Layer 5 of a small transformer language model trained on English Wikipedia (12 layers, counted from 0, width 128).
A neuron's activation on a vector x is SiLU(gate . x) times (in . x), where the dot is the dot product.

Input weights of the MLP neurons that the questions are about. A number n stands for (n - 500) times 0.00069.
n42 gate: 530 453 463 472 500 655 684 378 439 373 360 505 621 195 657 715 486 399 410 249 302 635 653 519 382 473 379 491 565 678 579 430 628 614 637 594 509 155 541 268 405 386 449 339 477 477 575 639 601 403 652 261 275 628 273 761 588 239 343 773 411 324 334 611 710 435 486 401 435 366 740 597 768 808 350 293 456 611 740 551 308 505 382 471 453 386 555 307 391 505 847 645 377 491 544 218 481 542 514 406 319 249 401 367 514 639 375 690 380 476 400 177 352 828 409 236 495 577 85 491 681 515 495 509 571 422 288 729
n44 gate: 266 473 553 665 548 505 424 326 564 607 473 810 830 542 890 599 365 516 551 230 347 495 462 362 466 678 335 558 447 500 370 356 404 592 846 473 452 644 392 576 614 614 590 584 313 731 457 770 411 694 295 650 381 852 346 310 706 397 353 426 468 298 433 394 762 655 522 495 585 434 427 670 661 433 318 536 589 574 226 633 594 165 473 648 430 331 651 464 792 754 840 650 457 31 747 357 559 408 679 376 440 587 511 180 495 977 834 500 571 511 557 660 854 646 702 764 446 283 395 537 555 825 809 246 439 916 305 568
n168 gate: 363 285 461 462 645 293 587 347 478 496 453 401 662 797 657 647 457 492 562 461 508 381 535 303 473 896 376 580 526 380 691 461 658 630 572 457 436 451 570 487 304 542 403 504 487 238 664 509 377 622 344 547 484 404 436 622 559 692 788 700 353 596 517 598 557 577 124 574 432 461 533 611 496 608 606 789 603 279 604 491 429 361 262 302 513 439 625 389 565 561 690 575 370 496 577 364 774 760 779 672 469 735 725 343 513 330 364 491 398 639 446 531 719 370 215 565 199 467 500 436 202 581 631 772 549 538 513 513
n197 gate: 701 379 345 428 500 344 622 591 680 636 655 273 505 734 481 689 466 367 500 676 562 442 544 587 353 623 553 467 649 345 490 413 353 461 671 583 567 384 374 461 544 298 476 776 297 614 184 304 343 510 590 684 460 314 371 402 524 372 843 352 301 252 440 629 559 346 753 481 816 638 388 395 631 378 390 709 410 648 607 669 764 689 651 678 505 466 740 881 461 603 463 584 724 352 404 452 827 588 300 704 259 637 456 412 505 490 476 534 265 441 289 675 461 646 288 476 44 514 600 915 845 394 685 299 482 486 657 590
n42 in: 460 631 388 477 357 373 453 295 453 355 724 202 259 629 384 413 561 495 616 542 463 542 633 491 735 468 166 770 315 154 451 687 480 656 437 585 375 764 639 373 419 604 316 541 617 541 406 306 601 385 715 570 357 387 546 599 468 680 960 251 331 838 482 648 376 574 580 617 648 567 156 264 477 717 404 657 640 745 692 621 368 559 340 533 642 505 681 558 401 279 482 265 528 316 522 541 454 335 367 613 429 292 166 543 459 495 334 325 420 735 491 442 505 527 686 688 472 356 574 570 524 480 482 647 620 849 486 381
n44 in: 396 388 644 426 482 420 453 505 659 322 514 477 523 394 527 73 430 532 344 486 454 454 543 565 173 404 537 473 445 379 318 421 593 278 413 627 408 688 392 604 325 668 330 491 328 367 111 555 298 587 550 411 547 255 458 528 574 500 486 154 785 563 500 588 457 458 439 364 417 766 676 736 828 712 341 415 452 505 556 672 568 477 242 591 552 107 423 854 462 359 801 712 458 674 434 316 222 397 647 613 524 476 383 306 600 472 145 528 615 622 450 298 533 423 476 678 462 559 445 653 367 661 692 767 341 688 665 277
n168 in: 661 453 793 161 262 495 385 470 140 500 467 646 340 584 659 500 514 481 310 362 858 655 543 575 431 380 777 305 477 528 555 557 227 438 791 505 580 677 359 629 620 192 593 426 802 649 609 551 537 667 185 410 395 754 636 596 509 783 277 593 742 486 350 261 495 538 752 438 453 510 399 388 775 244 159 105 515 416 547 467 491 361 376 427 395 457 560 509 338 324 450 518 543 258 598 332 345 400 630 450 630 357 643 538 403 275 172 423 352 481 395 495 625 546 379 548 615 454 668 429 611 510 435 673 689 639 425 343
n197 in: 669 446 423 495 280 459 711 661 491 518 586 450 730 616 626 465 477 371 635 463 446 545 444 224 538 700 311 549 239 663 567 958 838 505 807 212 433 357 513 463 758 249 643 455 174 402 614 235 232 424 384 359 374 523 536 620 460 652 411 545 546 868 631 406 477 663 505 345 522 384 702 226 705 509 575 483 232 388 641 351 283 620 372 625 376 320 623 435 518 821 548 285 486 411 261 254 396 733 629 557 588 711 564 546 526 527 478 514 543 569 452 514 592 460 347 486 436 469 513 554 509 296 611 272 629 661 567 518

Each question shows a token from some text and the vector x that enters the MLP there. A number n stands for (n - 500) times 0.0087.

"ad": 623 456 468 479 499 588 308 505 413 470 610 519 526 721 357 452 452 343 547 529 433 482 374 343 603 603 683 354 487 485 399 433 546 460 485 395 785 541 543 661 565 394 459 540 614 486 588 580 522 418 519 624 552 396 514 503 422 489 490 590 329 492 533 228 564 457 668 456 578 551 445 589 464 473 772 489 526 564 247 472 413 381 546 712 626 363 438 567 553 317 508 361 553 623 675 475 432 478 470 530 553 384 505 504 493 416 622 551 496 690 468 345 455 424 575 470 551 467 448 418 422 659 420 420 652 604 560 510
The three highest activations, in order: n197, n44, n42

" and": 648 425 631 516 648 633 640 414 502 405 557 448 377 449 542 476 484 381 471 557 448 390 613 654 632 485 424 542 425 472 509 525 603 585 579 676 495 631 732 603 531 488 460 518 544 598 480 472 724 487 369 587 461 429 641 632 274 510 630 474 519 607 511 562 535 509 506 444 463 519 591 606 508 535 523 384 594 537 287 519 610 452 384 710 612 428 542 372 552 189 517 512 435 493 359 553 674 540 376 398 626 515 430 511 403 557 200 499 567 535 453 496 309 599 565 550 692 384 347 539 540 550 461 427 674 510 451 496
The most active neuron and its activation: n42, at about 1.6

"ma": 458 591 554 486 618 591 519 576 431 188 574 407 443 515 418 391 478 634 449 522 371 470 717 575 467 355 534 502 503 506 517 479 378 612 540 452 543 548 698 708 424 647 496 422 567 653 545 429 504 366 402 646 517 500 528 622 501 361 526 401 509 677 674 479 534 440 628 338 499 601 590 661 481 450 725 356 684 406 394 375 591 694 429 550 403 335 488 459 452 494 423 489 351 588 568 614 618 540 552 469 439 593 444 402 576 316 521 517 527 602 491 555 416 460 475 460 617 576 581 599 603 713 598 421 338 481 326 536
The two highest activations, in order: n197, n168

"se": 489 695 560 506 557 527 390 478 670 363 667 326 448 477 561 503 560 294 357 453 447 468 654 457 577 451 463 434 607 411 633 625 358 497 580 707 504 334 640 557 627 499 587 518 460 518 382 388 531 419 512 541 481 438 583 621 363 449 590 465 471 659 559 394 522 458 444 450 582 703 588 500 448 518 656 362 539 419 217 335 473 548 570 570 458 361 580 431 589 479 699 529 303 575 489 737 534 670 570 416 407 502 255 453 592 368 464 394 444 419 449 417 492 523 443 535 640 428 486 634 412 622 666 437 453 537 479 464
The three highest activations, in order: n168, n197, n42

"-": 609 612 426 509 676 499 655 657 577 494 481 586 405 571 334 476 471 409 602 514 504 372 726 449 596 532 492 539 491 634 511 456 488 495 450 586 411 561 461 619 730 324 644 599 590 688 409 587 504 596 575 442 616 463 421 560 589 652 639 523 518 451 546 619 655 550 506 419 682 540 636 647 378 675 632 452 600 469 536 507 474 518 361 544 570 453 644 445 468 225 498 420 428 463 393 479 527 540 503 607 369 305 489 373 498 280 232 380 559 581 487 542 442 550 661 506 625 515 388 609 409 468 475 340 529 485 527 529
The two highest activations, in order: n42, n168

" He": 599 520 524 557 628 567 555 474 531 398 597 229 423 560 445 444 509 317 561 630 408 370 641 496 527 614 701 390 451 484 667 539 488 462 579 574 528 492 521 584 594 335 479 444 369 575 464 410 629 530 448 532 569 356 558 527 351 600 568 391 578 497 572 456 711 651 583 476 484 475 540 592 491 563 525 369 609 326 447 245 664 525 486 638 537 544 559 351 552 332 562 382 273 420 378 537 504 555 539 419 541 511 476 296 308 343 423 289 490 341 577 480 473 590 413 458 653 460 434 410 578 360 562 385 737 533 465 531
The three highest activations, in order: n44, n197, n168

"\n": 540 462 514 490 438 568 640 781 541 466 603 453 447 511 376 539 395 419 599 515 564 567 688 509 524 588 598 528 424 430 590 518 606 500 331 504 452 594 576 547 665 478 654 557 477 512 631 420 451 428 448 497 416 360 622 590 520 584 700 441 446 442 350 553 618 393 448 432 619 595 592 648 412 767 754 383 478 495 400 448 748 570 354 448 411 415 610 521 499 389 517 505 461 588 329 643 492 457 409 408 471 309 487 535 358 278 324 460 605 445 398 403 353 604 590 442 661 555 424 323 449 496 531 485 418 540 485 597
The two highest activations, in order: n42, n168

"k": 484 430 530 270 665 605 450 551 379 628 630 431 383 495 371 513 514 424 590 520 401 364 577 462 654 373 516 373 767 638 647 511 521 551 584 429 640 565 493 615 442 521 392 638 592 436 472 586 475 392 386 458 552 492 596 561 508 426 552 377 477 702 515 379 585 491 596 198 522 483 480 611 529 394 657 548 481 341 398 399 550 492 466 496 515 240 453 507 385 511 434 440 346 613 555 393 566 587 444 625 516 678 416 437 389 384 472 493 506 578 667 485 596 372 505 586 638 438 412 416 167 737 470 523 494 436 432 559
The three highest activations, in order: n168, n42, n197

"sh": 571 778 413 589 612 537 415 623 489 227 443 377 408 641 582 530 784 538 469 521 377 470 705 386 489 556 506 359 451 787 486 510 634 510 498 589 573 368 519 420 524 608 537 464 556 578 500 596 384 549 375 568 501 525 604 553 442 580 648 582 489 456 605 321 539 523 540 322 445 573 340 637 554 416 535 522 526 479 297 475 534 390 424 611 485 292 636 470 438 369 664 452 408 577 577 494 615 460 496 509 506 448 472 610 321 415 279 478 563 417 411 419 682 667 716 420 530 480 384 522 392 490 578 552 605 555 465 505
The two highest activations, in order: n168, n42

" him": 646 658 441 544 526 804 465 568 618 350 539 442 392 458 543 337 552 298 506 396 427 443 579 545 507 536 544 446 487 461 650 552 471 516 502 464 337 510 607 597 589 524 362 387 375 512 534 546 667 449 648 571 472 319 422 635 479 633 552 584 520 315 648 392 600 602 623 353 570 564 538 604 457 465 529 355 455 542 424 727 527 525 486 479 543 475 677 526 642 328 607 560 269 484 508 659 584 522 661 397 389 566 473 274 359 541 401 357 617 551 332 318 539 420 516 486 645 398 468 398 545 488 523 416 648 557 510 428
The neuron with the highest activation: n42

"us": 606 487 605 589 624 603 462 525 637 410 526 482 462 463 370 330 522 502 507 480 362 491 557 852 514 268 536 468 649 628 482 452 510 585 726 521 710 319 539 504 471 384 459 483 560 435 454 327 527 411 532 584 525 505 524 525 380 574 680 466 360 617 431 585 514 610 425 545 358 437 659 598 683 478 624 496 328 433 457 519 401 552 528 577 497 531 546 638 525 541 567 461 452 711 628 612 517 525 616 311 587 337 386 662 458 355 396 444 451 509 488 540 344 420 437 614 599 298 536 409 360 771 543 544 381 390 518 574
The most active neuron and its activation: n197, at about 0.24

"ated": 542 519 435 420 462 751 630 551 401 345 577 626 468 523 421 473 336 276 390 520 512 406 512 572 598 415 666 499 535 614 475 477 472 565 400 528 598 458 773 412 502 640 483 608 371 485 535 204 741 458 539 600 439 425 537 355 526 422 563 484 329 680 576 517 559 687 534 405 713 471 614 563 443 420 616 401 607 351 463 508 460 578 343 606 391 460 699 472 520 491 511 497 456 520 574 671 561 503 341 479 552 420 594 699 546 345 336 562 466 442 451 518 479 414 460 729 417 486 602 252 502 593 614 505 452 467 440 534
The neuron with the highest activation: n44

"r": 622 469 510 344 645 689 576 453 332 493 526 381 527 513 488 717 613 405 599 361 582 406 441 552 611 426 656 512 531 523 587 593 530 537 605 324 407 596 650 512 464 615 476 418 689 373 656 469 725 452 415 587 356 392 532 531 472 512 626 608 513 704 555 465 548 559 478 330 572 686 530 585 531 518 648 441 511 457 339 527 646 497 387 643 643 518 666 432 504 435 461 651 492 631 614 382 434 466 496 359 546 520 451 371 424 500 493 253 435 500 393 500 617 647 573 454 693 368 464 446 318 494 457 357 626 494 397 526
The three highest activations, in order: n168, n42, n44

"ant": 470 772 516 635 596 636 361 556 567 497 567 444 612 736 529 537 513 365 423 394 372 427 543 453 543 697 484 547 386 475 576 531 438 430 534 523 606 443 714 375 635 535 341 519 525 391 485 449 703 480 499 644 442 503 692 338 503 725 483 593 508 604 450 532 363 587 657 507 504 669 606 559 592 409 412 392 564 594 413 534 442 577 346 642 333 518 485 644 639 377 565 397 300 657 514 609 548 599 430 399 514 343 502 568 486 350 485 395 448 560 506 292 484 650 568 509 544 661 398 492 648 567 541 446 563 416 427 640
The most active neuron and its activation: n42, at about 0.55

" the": 661 543 492 631 602 538 783 486 691 540 568 514 512 502 428 535 509 310 559 530 579 515 562 441 693 578 428 387 504 572 471 523 424 467 500 664 668 629 580 559 576 393 454 478 386 693 555 386 516 381 538 540 469 361 591 695 603 652 567 673 570 569 652 560 624 586 504 296 555 540 657 617 481 481 492 424 499 436 297 403 599 619 301 602 528 407 549 341 605 522 611 603 439 495 393 522 445 629 429 414 484 382 473 322 362 432 384 443 436 503 392 458 378 542 535 580 631 662 453 527 568 484 658 444 619 595 497 370
The two highest activations, in order: n197, n42

"um": 572 796 467 460 659 631 544 568 591 364 489 488 520 734 314 421 545 505 495 357 379 351 685 411 503 501 484 472 517 469 498 611 473 528 684 567 587 369 491 552 371 570 585 547 538 492 466 606 552 535 316 667 342 403 618 499 465 420 342 693 455 583 391 397 636 594 401 702 494 438 586 392 469 522 609 343 434 412 448 170 546 593 635 492 588 484 464 455 562 414 613 387 309 571 593 443 567 596 449 479 655 475 643 700 672 317 548 415 538 393 592 478 505 554 561 528 586 515 555 561 618 670 515 537 400 473 419 463
The neuron with the highest activation: n44

" first": 555 715 476 518 627 677 512 520 618 505 750 336 443 335 611 576 367 381 382 601 503 497 743 487 572 396 594 307 427 518 499 568 430 615 446 476 503 300 594 638 487 412 506 638 513 598 449 314 453 550 632 390 499 386 527 617 549 408 592 362 520 425 523 462 561 563 510 442 375 596 580 691 402 450 691 288 497 255 447 464 471 570 441 497 658 528 488 619 559 361 702 580 485 462 536 574 571 662 382 345 428 489 449 500 397 532 477 421 405 660 435 452 676 387 545 688 488 573 418 347 558 454 562 344 563 561 435 421
The most active neuron and its activation: n168, at about 0.16

" of": 627 463 544 445 556 439 495 546 449 577 581 537 493 397 563 545 451 413 464 469 477 600 624 520 658 563 608 577 370 451 650 602 528 381 656 602 504 406 758 624 570 617 444 542 510 587 466 303 417 424 439 594 499 489 447 486 301 626 687 553 436 606 469 551 585 426 361 331 571 413 486 491 562 559 451 462 699 555 336 562 741 634 342 488 617 458 622 422 582 312 394 743 556 744 481 617 603 440 435 354 503 368 491 593 513 286 451 462 580 562 450 419 381 539 584 429 602 584 372 475 335 596 495 442 640 596 485 518
The three highest activations, in order: n42, n197, n168